Layer 4 of a small transformer language model trained on English Wikipedia (10 layers, counted from 0, width 128). Numbers have three digits each and are written without spaces.
Take only the direct path to the model's output, skipping the later layers: a vector added to the residual stream pushes a token's score in proportion to its dot product with that token's output vector.

Output vectors of the tokens that the questions are about. A number n stands for (n - 500) times 0.0033.
"act": 255453574461393448474446745642504533438554416729644441297393607794696416228522283504747396649591518404328318173504472353715478793527617567446334678470325653509625330886654234517495461697742313767333380433793547406311277584398447440734420592525513649504449577469555514594513755569717394235180518464295509471317341448266682406777678383300552514340409656399382608383391570369605522658602
"ren": 787458618814500270667387385539505623505529560585490510357431683204464651209606437329729344495491826348495180426610349636633500532346391602510352434426400505435490623529537357495346457413223524586467649568379514340280528495444481380944450131546476228519261172805468763355538329420172583405213172631776706422715471382463534477661573362026307769403571514519628298406775705567477363582318
"other": 359254663496583303450355488327734701486500631307298276553420253630491312538603586530668340845656406738457133621574423530344496463429492616478602728430376543425455500457537641554549640665433725368305605539487332405452583543558504455466463581341572342660570732716636739479559764525581253528736599189559759430657461523587657733685621772417546829266403445521436588605584833342455336456777
"uch": 593487606535434394661394301441650543587661513372389205431267412477557358475441645642778225390664491598609307712599476651547500317397491450288473718569352563324457447783618361496798522486768322347461593282523456463615491698574114707562577257633580496641259427362317542443460539879401266831412396582620346432825690308709516531676509671400562645401606424388447531699215125446825429423434
"020": 643397382653667494401389604424367474545405549438438472546699570354391460405554333488576450356598340494663607475690551469512398421372598342349515441549536371571417384626594583456509560416448586479441540400570612403512620596377311667521448545460697497762491477545471503623473596727430529374494567497515668366635606455474564594559308330547379387393586601461371553456393487572360642603537
"eal": 130708709718571297686549918458292434310669441495851457435552539306406351413412657567747183649750495227860423573500556137694464204699649516373779628280588572601413449319465175380387372572353584407445529495150220212659313614716267549439431666282367371757361618407560419460479470698402410346703531526392824387479526168605844691587416293580444640629811469717810530352480710583485173657475
"ime": 137529883706578343602216674642589366446675620466474577316500622622484462415359860669761629393362274480773254547207274643755530573083704561268695728548260640426394535555338452611448804624399551480397628439388544691639422575510575689619356294428540470536437249630660375623590651584590563164608596266296416418566768736587500246697128691335302380539149753761462751451470795685452218381512
"hed": 531297467626726476486164624405815638191839368359388332286380560650458689283659285666667422589631312451550214500618651560457716366392578425606155661309594248640495485312297311586562505442196831317226435660505505592515346698476490484524491406420696387800258392731490474389696400680224266533597779705112418414676500268447582370583349759289651402571291163313717345412593246480557407561609
"arl": 345576476534475479479472426500483583806302590677509469496391540391445442128448617402832475637449255205422462647652678509768436334460449331663586521724573397374437402590768395533326615468437400470646642400409167476535441444250581837699225418217500483613401051457288580408364517475392454670420470513415559444548681450525215345812286390175525437442661449710477546458717275539418500500837
" career": 553446610529541658344108345367546622116470573342596487435416472582468382400585675403470651532508449496257173330537328681752399525452496654487589278561267826459428294458363396189623521486426466669665604410598446496608434632496707442404427542528542234719256588521734742707580496529562664486203624290689695357405342437631767409684444378381746659655613391542645483746521464449617475460443
"ory": 439228856405633381377376636643844364589415243490695710655559632446479407292353741336692327728308031694569493713547320376509626382485630485760237327552748627400572336398510557392277577349272431695301739436633342441425429676718169566534733529663437563554542489573566540214486665261320462634619746283655514436495103609542465396643332810623452673514471466592688404452756656758756760449458
" =": 553487486260337673575711781648163288273553714652703292719395315421340599645319418585651317518534414598651392409385589281310363379509526322469637424533715526626536611650462463571754619679674574324525277487535732440377391711675491558555484590373457449670257533722242424546479113268545558476480760356628370453386344491388536362699465593471212630314492555423431639352611546650561547341532
"enc": 595483559324457466521533660544302636103594391530617383251335484380547441638434323413808530812582491426394584557345682411525504716596517509433513431445566404359579239504628271335159774655444918863692467425558212419688470496334522285457634447781396421540508481256610555320496674410528289437668712540452599457353672378831521654788558522330491231348487448553570474565500378561533738770473
"ist": 392411648624350456623517697624736403451500587629411407317530479426355444372673495626672401707321145527701285452400488703635825579278527592439432563373509686535428617251314457671222401349496408532491680463211398227351562132452595415330370854626554545574639273301452255637433689366734390585152518477581304495491509393821759354761666514152406538369589500477524504706406379405535509195405
"ten": 266232790742824658406835303527642425274659459701848472459452871456597603591608169495598203591897457414419460564613505363840463406165505288660521633235302586553392196436080477578539660195278260425558465375782616460582458511928629365558582495587308318310366336543302684337479796679217339293741727718260400412697733586349589552523697450344479315505368729377408653812692540564628505704408
"ph": 495664814510446560589558436289485462637531417176636406368596595278608690500500613581686349554740337702357266494904514402222485613421274695417759570505601414460602223424579224299257656424463753470653457336515754528484302464589612962610364348752495682371641268899431547282676603181323314316571336299495177428567669250633759352415583933677825781412620656378620630185676326434573390442544
" December": 427414511632589487493630438360490377536631477331552503568362629678493358602493660387514666600357328356680555289348585462591510604668487493407671570428345604454411350699536518458643383457550452675648494350548679519410694419435426352547413577468513389691646452597422633497383539612454510626491670421383500401462246284278388618604476503229669461558473533463316378397513561332503291497665
"ile": 422626654426461439448303504311674424591201593496359436355382599581246470246215312460718377627469300668540487542619536428857544697583469415196319609770478783370514597757504406611578768647463495695552521401804565443396323660491341403522504478462671619585781230553654252530368684452495513870363612442522626457532397699444553358835568686539613809726801355571576409269338353465475666622571
"aving": 366682802527613541658618527500564743310756469559595424384351626274653416531211748335787592362573407583425417478402433505349311473442500538667588706617463444368941652366373495635558564555607434597532837472252751315457600375383412500340344342349601583401660278532473707813385401687588652255352696364546664394519612287388313789708415786252692278241569326681341354683491386375226413614870
"leg": 261530495389525581466463345487692472603447400316576701349760317465630671378552390319714448722457173652390339371663575341813426487265646592629400706420561331683790293526700347273667517514660394665542340504632662258326496256204609564573763635542595591372579495336525446725388631316326403486696408557522504424717750388483629280573473464551564328533573577548388427534922514583288393389596
"art": 420554630329596605400585537383504546449360537747557636500415600496278455341526595356752584545542354330423475586660323331537500732638487181570641610764683543596265305351521468814420551441461496496209757457547248500456738350471547321521492380614801521785270426721488465500441657286379306519336289561415458481400577235690611766685448474301475558385824318551340773592492550338663454597662
"hel": 471812438423397604769548420631577713395434531650277718513418534486480504484583598692786459564509708339416226560792629467615491701418253547453403605397320242414544436652315244638438702317245692518334565528542169633561518445617343457687363274425363380369234661381379730437628428768549215500461872369298477420349774475451659491597477415325632688593341208560549695650939322611302300478636

Each question shows what one neuron of this layer's MLP adds at an activation of 1. A number n stands for (n - 500) times 0.0005.

n233: 503402485502714604299429512527480444665535679447426611426565462422366449452653562553612537404437453562574453403478529564351495491594490431487418504482550454543536551555525377735534496429610560553485511440520542479456472471513625550559505419428688512573515646449456588410527422523640560524534446655481599572587488421553585537342520561522583453412533526688481486568513443467500650586415
Which of these tokens does it push up most? "020"

n131: 462520515712690539484564588495347571530312373516486578406498321454462518444391620630594526345527576498412515680537458535461541428449426438493562569632417422520466552374470587482522576726417510472534537340475472514326464461561513467463458536550542522419547422526545288427419629457522616539386473517448507600498544572561651483454492479446541514518571500469410500584600550421743541531463
Which of these tokens does it push up most? "art"

n263: 465369473368570515421508505512337463497481490426517594678512563463525449459539376452478442480468575523474408641500587455655651546408441638406512506438578471478505507473187507673549603454356383611375541541598671397585588402498544557468509503495498541507561527427577343407319605559413450549385505414529431418524502552481548474586508448436574512557662570462484560579539466497588466425431
Which three tokens does it push up most, strongest first? "ten", "ist", "ile"

n117: 550574591536492551425592513409287406414372459598443781515371407545460486270565547585517544460551554556397425477497339461548343605477439408505510475433631551391429495467592561278410570662529624482617429505455448507466468580477594575546459487366546545510472641485493367524545558450464555518507683454480460475525387482668380444382622502628455480467453520490363467627497543437551595444559
Pushed down most: "hed"

n144: 605587571452661493699413452485576466587551440595592570434476571565530592603455348540438486535418507383539426484483505358362540437447541331550597618523663543549433468507461463549573434467477593446567516645607450436548563512549447500480390389527477427484438376459587389516570382527434306647543488507396514662596490571550569403507493590456526606554338489446340538635652613468486531509531
Which three tokens does it push up most, strongest first? "hed", "ten", "hel"

n163: 456503439608384587472526433492564579279612535554500358387431488622474505369582604417520536446420488367507482564631433487520413612535513546336474524491533411593591452663543583538538386620644520567507568636509377505523325542542366558451567430459523549415535387538502588468556628475540559435505480547602500651614555442453436476518467356420505488660601556382577666386580417513418520701595
Which of these tokens does it push up most? "act"

n129: 590442527664439620594525338645510584483602452443455529448493528514527511474572463515465548627462433479446458615519456505533406599471425568559464462414453660560458472488605530683563526480528380485392428466458599531627388476485404511520594372571407661624490583521511553491484603496493567536432417478493369503658621507498498500399579461435622636297502530389521556455384431308574401638380
Which of these tokens does it push up most? "uch"

n71: 257449586520506537565494413312581297410522602631478516625494447468518490447532681459675514488404465524673405321477606612385553335360579371544226567495549523540463391542484513599500453532631345539523542615461462494521561431495667402503575665454521659494492486619405437599394497492572479435425574466375431663558403356617456435453352440523273566526494568648356548573515467547548300486401
Pushed down most: "enc"

n311: 416507688510536637488446466442432495454547640556466553435666318553413453661542480579445385439500576437566575590681476453546574465466421505451588494556510623436628415446465416470567439490684461513456424495418437425463438348531591531618289659517588556443559395462535381596516456598390405364463388532495488531512554510524649453464598439394618522386434487455393438500497545528512585389357
Which of these tokens does it push up most? "ist"

n264: 669547696574509570570370565356447354643534421482455645593465446546647522389344459653592568503497408624449439494527480459414486454605497431617500550538486427556561589626500521573577550202566549353690477500535464540541550580555766454469640341456523532495706489484453495422528295465528480500449409565609640473447495588521489302545606698533601540460483483434450418438302570475470511529489
Pushed down most: "eal"

n30: 623577492428474369427461453581419438301508448505527396427426429537557511448484497456453661587480626377544401420450519510561454567687522587480421554605485468531592409395681481495447391639505535483564465544553454459537358437550471476458538371618598539579490468448540428555637577502623527577563583527637493594483470578664457414423500464507594565608400480493338495752339363559502422365413
Pushed down most: "ten"

n176: 465645596471619575597397319441399534344377492485400500418279366463576517681502595470427450451323530589425529590618323489322557453552466391583485411598259495558578470433502602411526445348492503450479529512498476441485536597512571398591644541378505503383406632468435547647390509500421537526468381487440513500566510598328580508481471470463439594575497495432495547299352478359435490575453
Which of these tokens does it push up most? " career"

n295: 500576563461403374646529445460566283540490347433509496369667475476429391411448481498649456552610467478440594464391490526466382358505518538510537494530566404408515526382504463594551443373350553588493532433509417520554529505535529478612594572591461538500388353540513350506502445472447448334491512550479647352476456612536540458524434447673527480526445461531544627490485586550635441487592
Which three tokens does it push up most, strongest first? "eal", "ory", "ime"

n209: 621607454442613500539395563469544578430347394462574592507412388393503461435600397442506599597439571408550482463607508464545401419510416665574476504538635460514453534452438514604474447352415457522576507505399539569409458495475649721486510423482479580601593665415459434505338342472554710332433503353470520603569434541650627410557567361630406510618597392456490540553419384516568617478513
Which of these tokens does it push up most? " career"

n124: 397591652569590443637559622273452505588511385540542489574549579367480552308440555362720482463321454518443411442548492543495427349469505521522578550600522608538405561540540534413364500631542538414590385426452461516589514539508547555551471478426558472523611451459514550467504596458399454424540474517332581447548593514460478461537307502398465523465500559418461675493588505446625493480536
Which two tokens does it push up most, strongest first? "arl", "ime"

n86: 610511314541630459394426614542352571497411416464439505572611543462574485557500392460570654427399348580485542594341523613559463418535519253413479464459531413524566453473549700506544635713549543472462630479487570388485627476478440485662526494453510425712516492422393516359454542636511570601464547718396588630352560470513441471286349448558511641576466571368455495392491497418672548510421
Which of these tokens does it push up most? "020"

n199: 376566541455558550598536277548408547500480502578581444448391559453427379636615584531714457477512384586469584528518535510557588460510510668470542434535587582458514358495474500582455438550524368493583439495493513436462485326460447542444467560368538480675590522335565457479575455593497548635342427667490488514599379627517433385559531325603564405458474665507640340518524535487490453387520
Which two tokens does it push up most, strongest first? "ist", "arl"

n119: 450561560515358468500538459505378553520495500498555527553449414317490480589450696604473397561502411463572545608463448431543508406529551412629507547521587702472636589334408442490431393536441546545493443587584447462449419526604585483546389480468571454514485490505470551579642366416352469495599527463583498633528510322466610430590468303417402445265505556495460575358497555472481612544388
Which three tokens does it push up most, strongest first? "eal", " =", "ren"

n90: 421490447384440559580556471487392436487500630597404468502515519514462608473544410359503316477530690448562422555398397520405449470529540569630468634600667529553589491519435573487512347523378471425537465593409515599479435645483435487621439518513558614380478602514498443561484350413525574394507582510559433659533418357697518413482460379537553711395444537450521456503495634546367551415386
Which two tokens does it push up most, strongest first? " =", "ren"

n95: 432492393518489447600375383485382548433472545408537514441413436550500493468368472440503526521410560335428608492439586607624565439572593505553375595419384445415755469520602529438561546576550633539540373524661479532533493426527476563509498416485465584568492428394437508451628344556513616424583538372719527662485515395502394553627523519447419591439602478318553432560419535422540702469634
Pushed down most: "ten"

n19: 513463563350365397423495466533440517629395517449449585476468510546666475466500515395445462350493441453575578383505458438495525486515409574596486416586447390353292474519530629396480500413528507442625454539466558507648679478387567456535554482265600565598409585559444507536551482443505534441368430493431510262541379410551482521432643413468536608409513496602533595293518550513613580580414
Pushed down most: "ten"

n150: 448672407558619659567481599447529500532256607638513559472563626589380560505414614535609487587401518358484570471595579431399505527677426390505458555468422633549402664567480500513463744568492385466497603510600637515483378495393494416584480533540537567734529513508432516590335503439572596629408481497479406669495508689479465533473516432403482538585524437467351515541394492511641567387492
Which two tokens does it push up most, strongest first? "ile", "art"

n181: 643423545488706571502423585560520510462511632621394357338444590604462453566528475579494469342412592474637573478349513410398569334488394493511336513421485370548392493534558533470575442485440434487525546500616599601386543510568598465556514515542572464569422483469441423491495479322640325510454388510364433497471554612427581611508447465475404558420640474381557516505553369648500551575401
Which of these tokens does it push up most? "hed"

n237: 407407457648430429570653344417565701297447450599431473332563642535511373534473625456541334486406530580611500547619429671586454564563584602325347482297487440591490508632572492335617452478561534557545421391429503551502628513398450456408455434548493539477476440565528645558586660563503511489421407560476482504503513505503487629424489513416328544524571437543427512317534349524608459508574
Which of these tokens does it push up most? "uch"

n76: 322401535479376460503453445368633524609586569575612594539447680555627500356413613610491444388524464508479611538604460427461618353521513549573590414495524373422517523484387480508382449511469550470293460413530342378647515297578637554570528370355590437585384432477457527618542332343358443434505428466540497418495548468513497340484497604572611658502508547456393495522506531552627425731476
Which of these tokens does it push up most? "ph"

n72: 400620350340331647481529534570442361406398571476347527400641573612403596489455480473593437450574571616543425409626295558525477495348380594446618607653500605629392536427495554655532516583276220478554426412542509405586550567555500515666535634517366391467582348620516417518599571592581665434578609480588420500627500468576585399491326514606406578518568487626421404506454615515449489503349
Which of these tokens does it push up most? "ime"

n101: 477366390585423505607648480600446425544449522455525385557507498469534356505481551403723670523467630493466482608293549510629619568480641502450481373533446525406474401567443459554252484458482385544525439509393624520502495569509416538443474398528509517456310557529466581442630395474591540450578399518676595507461482599582330570678403466440485498584656433398486491432468623464440490615525
Pushed down most: "hed"

n257: 535403561554645503525395564503545415492517503527599534497631441476484467515483563627744433328593505692646392448636422377469476536513529503561381561439373487509387430546409421463529571640481443527536401459387433434500470556578606507517461600645442464518554574255545484500502376529568483492432620510347419562467604605635601741436505632542611472466543668690520439427340530575562538507531
Which of these tokens does it push up most? "eal"

n84: 463531449469571564450579528458573390399546345459488717519476453583585583600468617562387452371581472468537691338565521522557520626536476509568527464527311498419547569633527507365573533615578402554495399570349576448520600430492419517568475412583471526709538514424399440469475440480578562474597478615642435409623454459313569500396507534531441549544535602521463536510426628431495575477601
Which of these tokens does it push up most? " December"

n89: 543512447366524397594441532495384458370392655637553398544404558597477556559584538521447491526537738627498513547490694442532449535564552452536584554609571542524502531615540500518480403274427397459419442605443530423528675505421531456609484652407456532445394590559519334434463347422530511554370507498493579604502473673551523448627424550597568560433602533438495428462376632372571604455515
Which of these tokens does it push up most? " ="

n301: 481469653518445715468457541434566428551552433610442578643670584541562524495554410594340401621492570436437304434537358584513438578554300439564598439468425410482514398585525582599555611484333448620601456532510420414419371317470555482576394400302375645470559377416458516637383547560432458451414492435461588584565495421482500488529537445497571621546253539487550490538544478511477380478531
Which of these tokens does it push up most? "hel"

n122: 549503513455347401479379515492378527518570500587417528561465373481575466591502611466352493477532605505429421539550500508571459498396615587353477635477398537613477462552580649571550446409571547429478623425535549534779495437623516509460578539619629458466324650562471455454542616355427636550481354617605452636435488482439454600579591493410393439650490648483412451433532545492552571502527
Which of these tokens does it push up most? "uch"

n3: 457549531539507429458567491526507479405578541511473494436553395491702542521535592579562345498722558465544557318412654514557567650477461579485504587435410477510399538642555575474383538488454491490440431491485450495583464480664405449565559654519561523540493477445511707415543470513488415572568395477403588331415581554466462520567559338470421527549459469489389565474330668517507607476431
Pushed down most: "aving"

n247: 483459524329607440585373479400549447527462680595582527590658524486473559410482446433505498448450643454528493455442634451600490459436510367419516639375567612429522456500552564421420513460465641366546347554553557547434393644468401481475466395405500672556411619495335473609547437484612544555475553565601364557551587510583635408631505475527507577462522554521438466455382531505548488424360
Pushed down most: "aving"

n111: 413588461546457518505431401448510503524383492683547438573464590632413454513418285391523505548469431527461633718598582531394587368551567535516524567546534442434657640510585697560670372431465490540523555442495521535454356447448637577378510620630481515507617407454571577314493631398456525477526534605551679640579451510503422556455427505618435520552450505337360500341519598511480565500426
Pushed down most: "hel"

n171: 379397498521571536527557545466605375512503441354561571411467530498344556580426457532449477502320427489594454408457566531500471529299383572379531588341446446492485667441450427532555585346445481411455536507418605544496514535401593544440425376457551467387566397632559634557449491447401526521563663372507549370576517536545507495615529422526512570345448532422381533475673530498612404509505
Which of these tokens does it push up most? "ime"

n214: 540502502405344351590450471478357553460560514573659559472500569484533487639484417495554477497391477617517495583617435576467418520399519561465484445454403440655455567545594560505422365475408483462655489402487542651338448543526401491623313606417612452615498689454565590411486451534458378447402493490466528571582519394495441468570591298566455491540397502512526484583590588648543457359461
Pushed down most: "ile"

n290: 565623458365676479554341492384646552508410583493546580497425395636554448582480497632401376696586502532535640676542400534333551371621422346398612571598516513444418567613461490543463486562470461545414483527522604332659550503617426638520421405437520600457567382403401435481500438601574606471561395695425482431485435492454521385513572530469470475570532435465460602578347492411451691495521
Which two tokens does it push up most, strongest first? "uch", "ile"

n82: 554524500497514456716554394409460362500482604453318544590378423544389543404439473519468410611529528448495476529273390511596370687490369538507500388562489508547349482624517398272476596549428516523424498522500600597522584500586456530557458514338490341515401420530588571568480394454399517364562540552429368452487700364583393570416513369440620607556576491581495429332508617495416405540618
Which two tokens does it push up most, strongest first? "ren", "hel"

n92: 565500521531525446438508353556524544487523645510477578395575500498459536497505463413468530584336628386650487563487676489557554451280430452552537418355607420437551450631473371559424455408385614473612342353534401536552515549546516468539401443426549682457531392642520233447483329527537455547554558448643414394508476447533572572720439360487551452505503628472347473449609411659495605420484
Pushed down most: "other"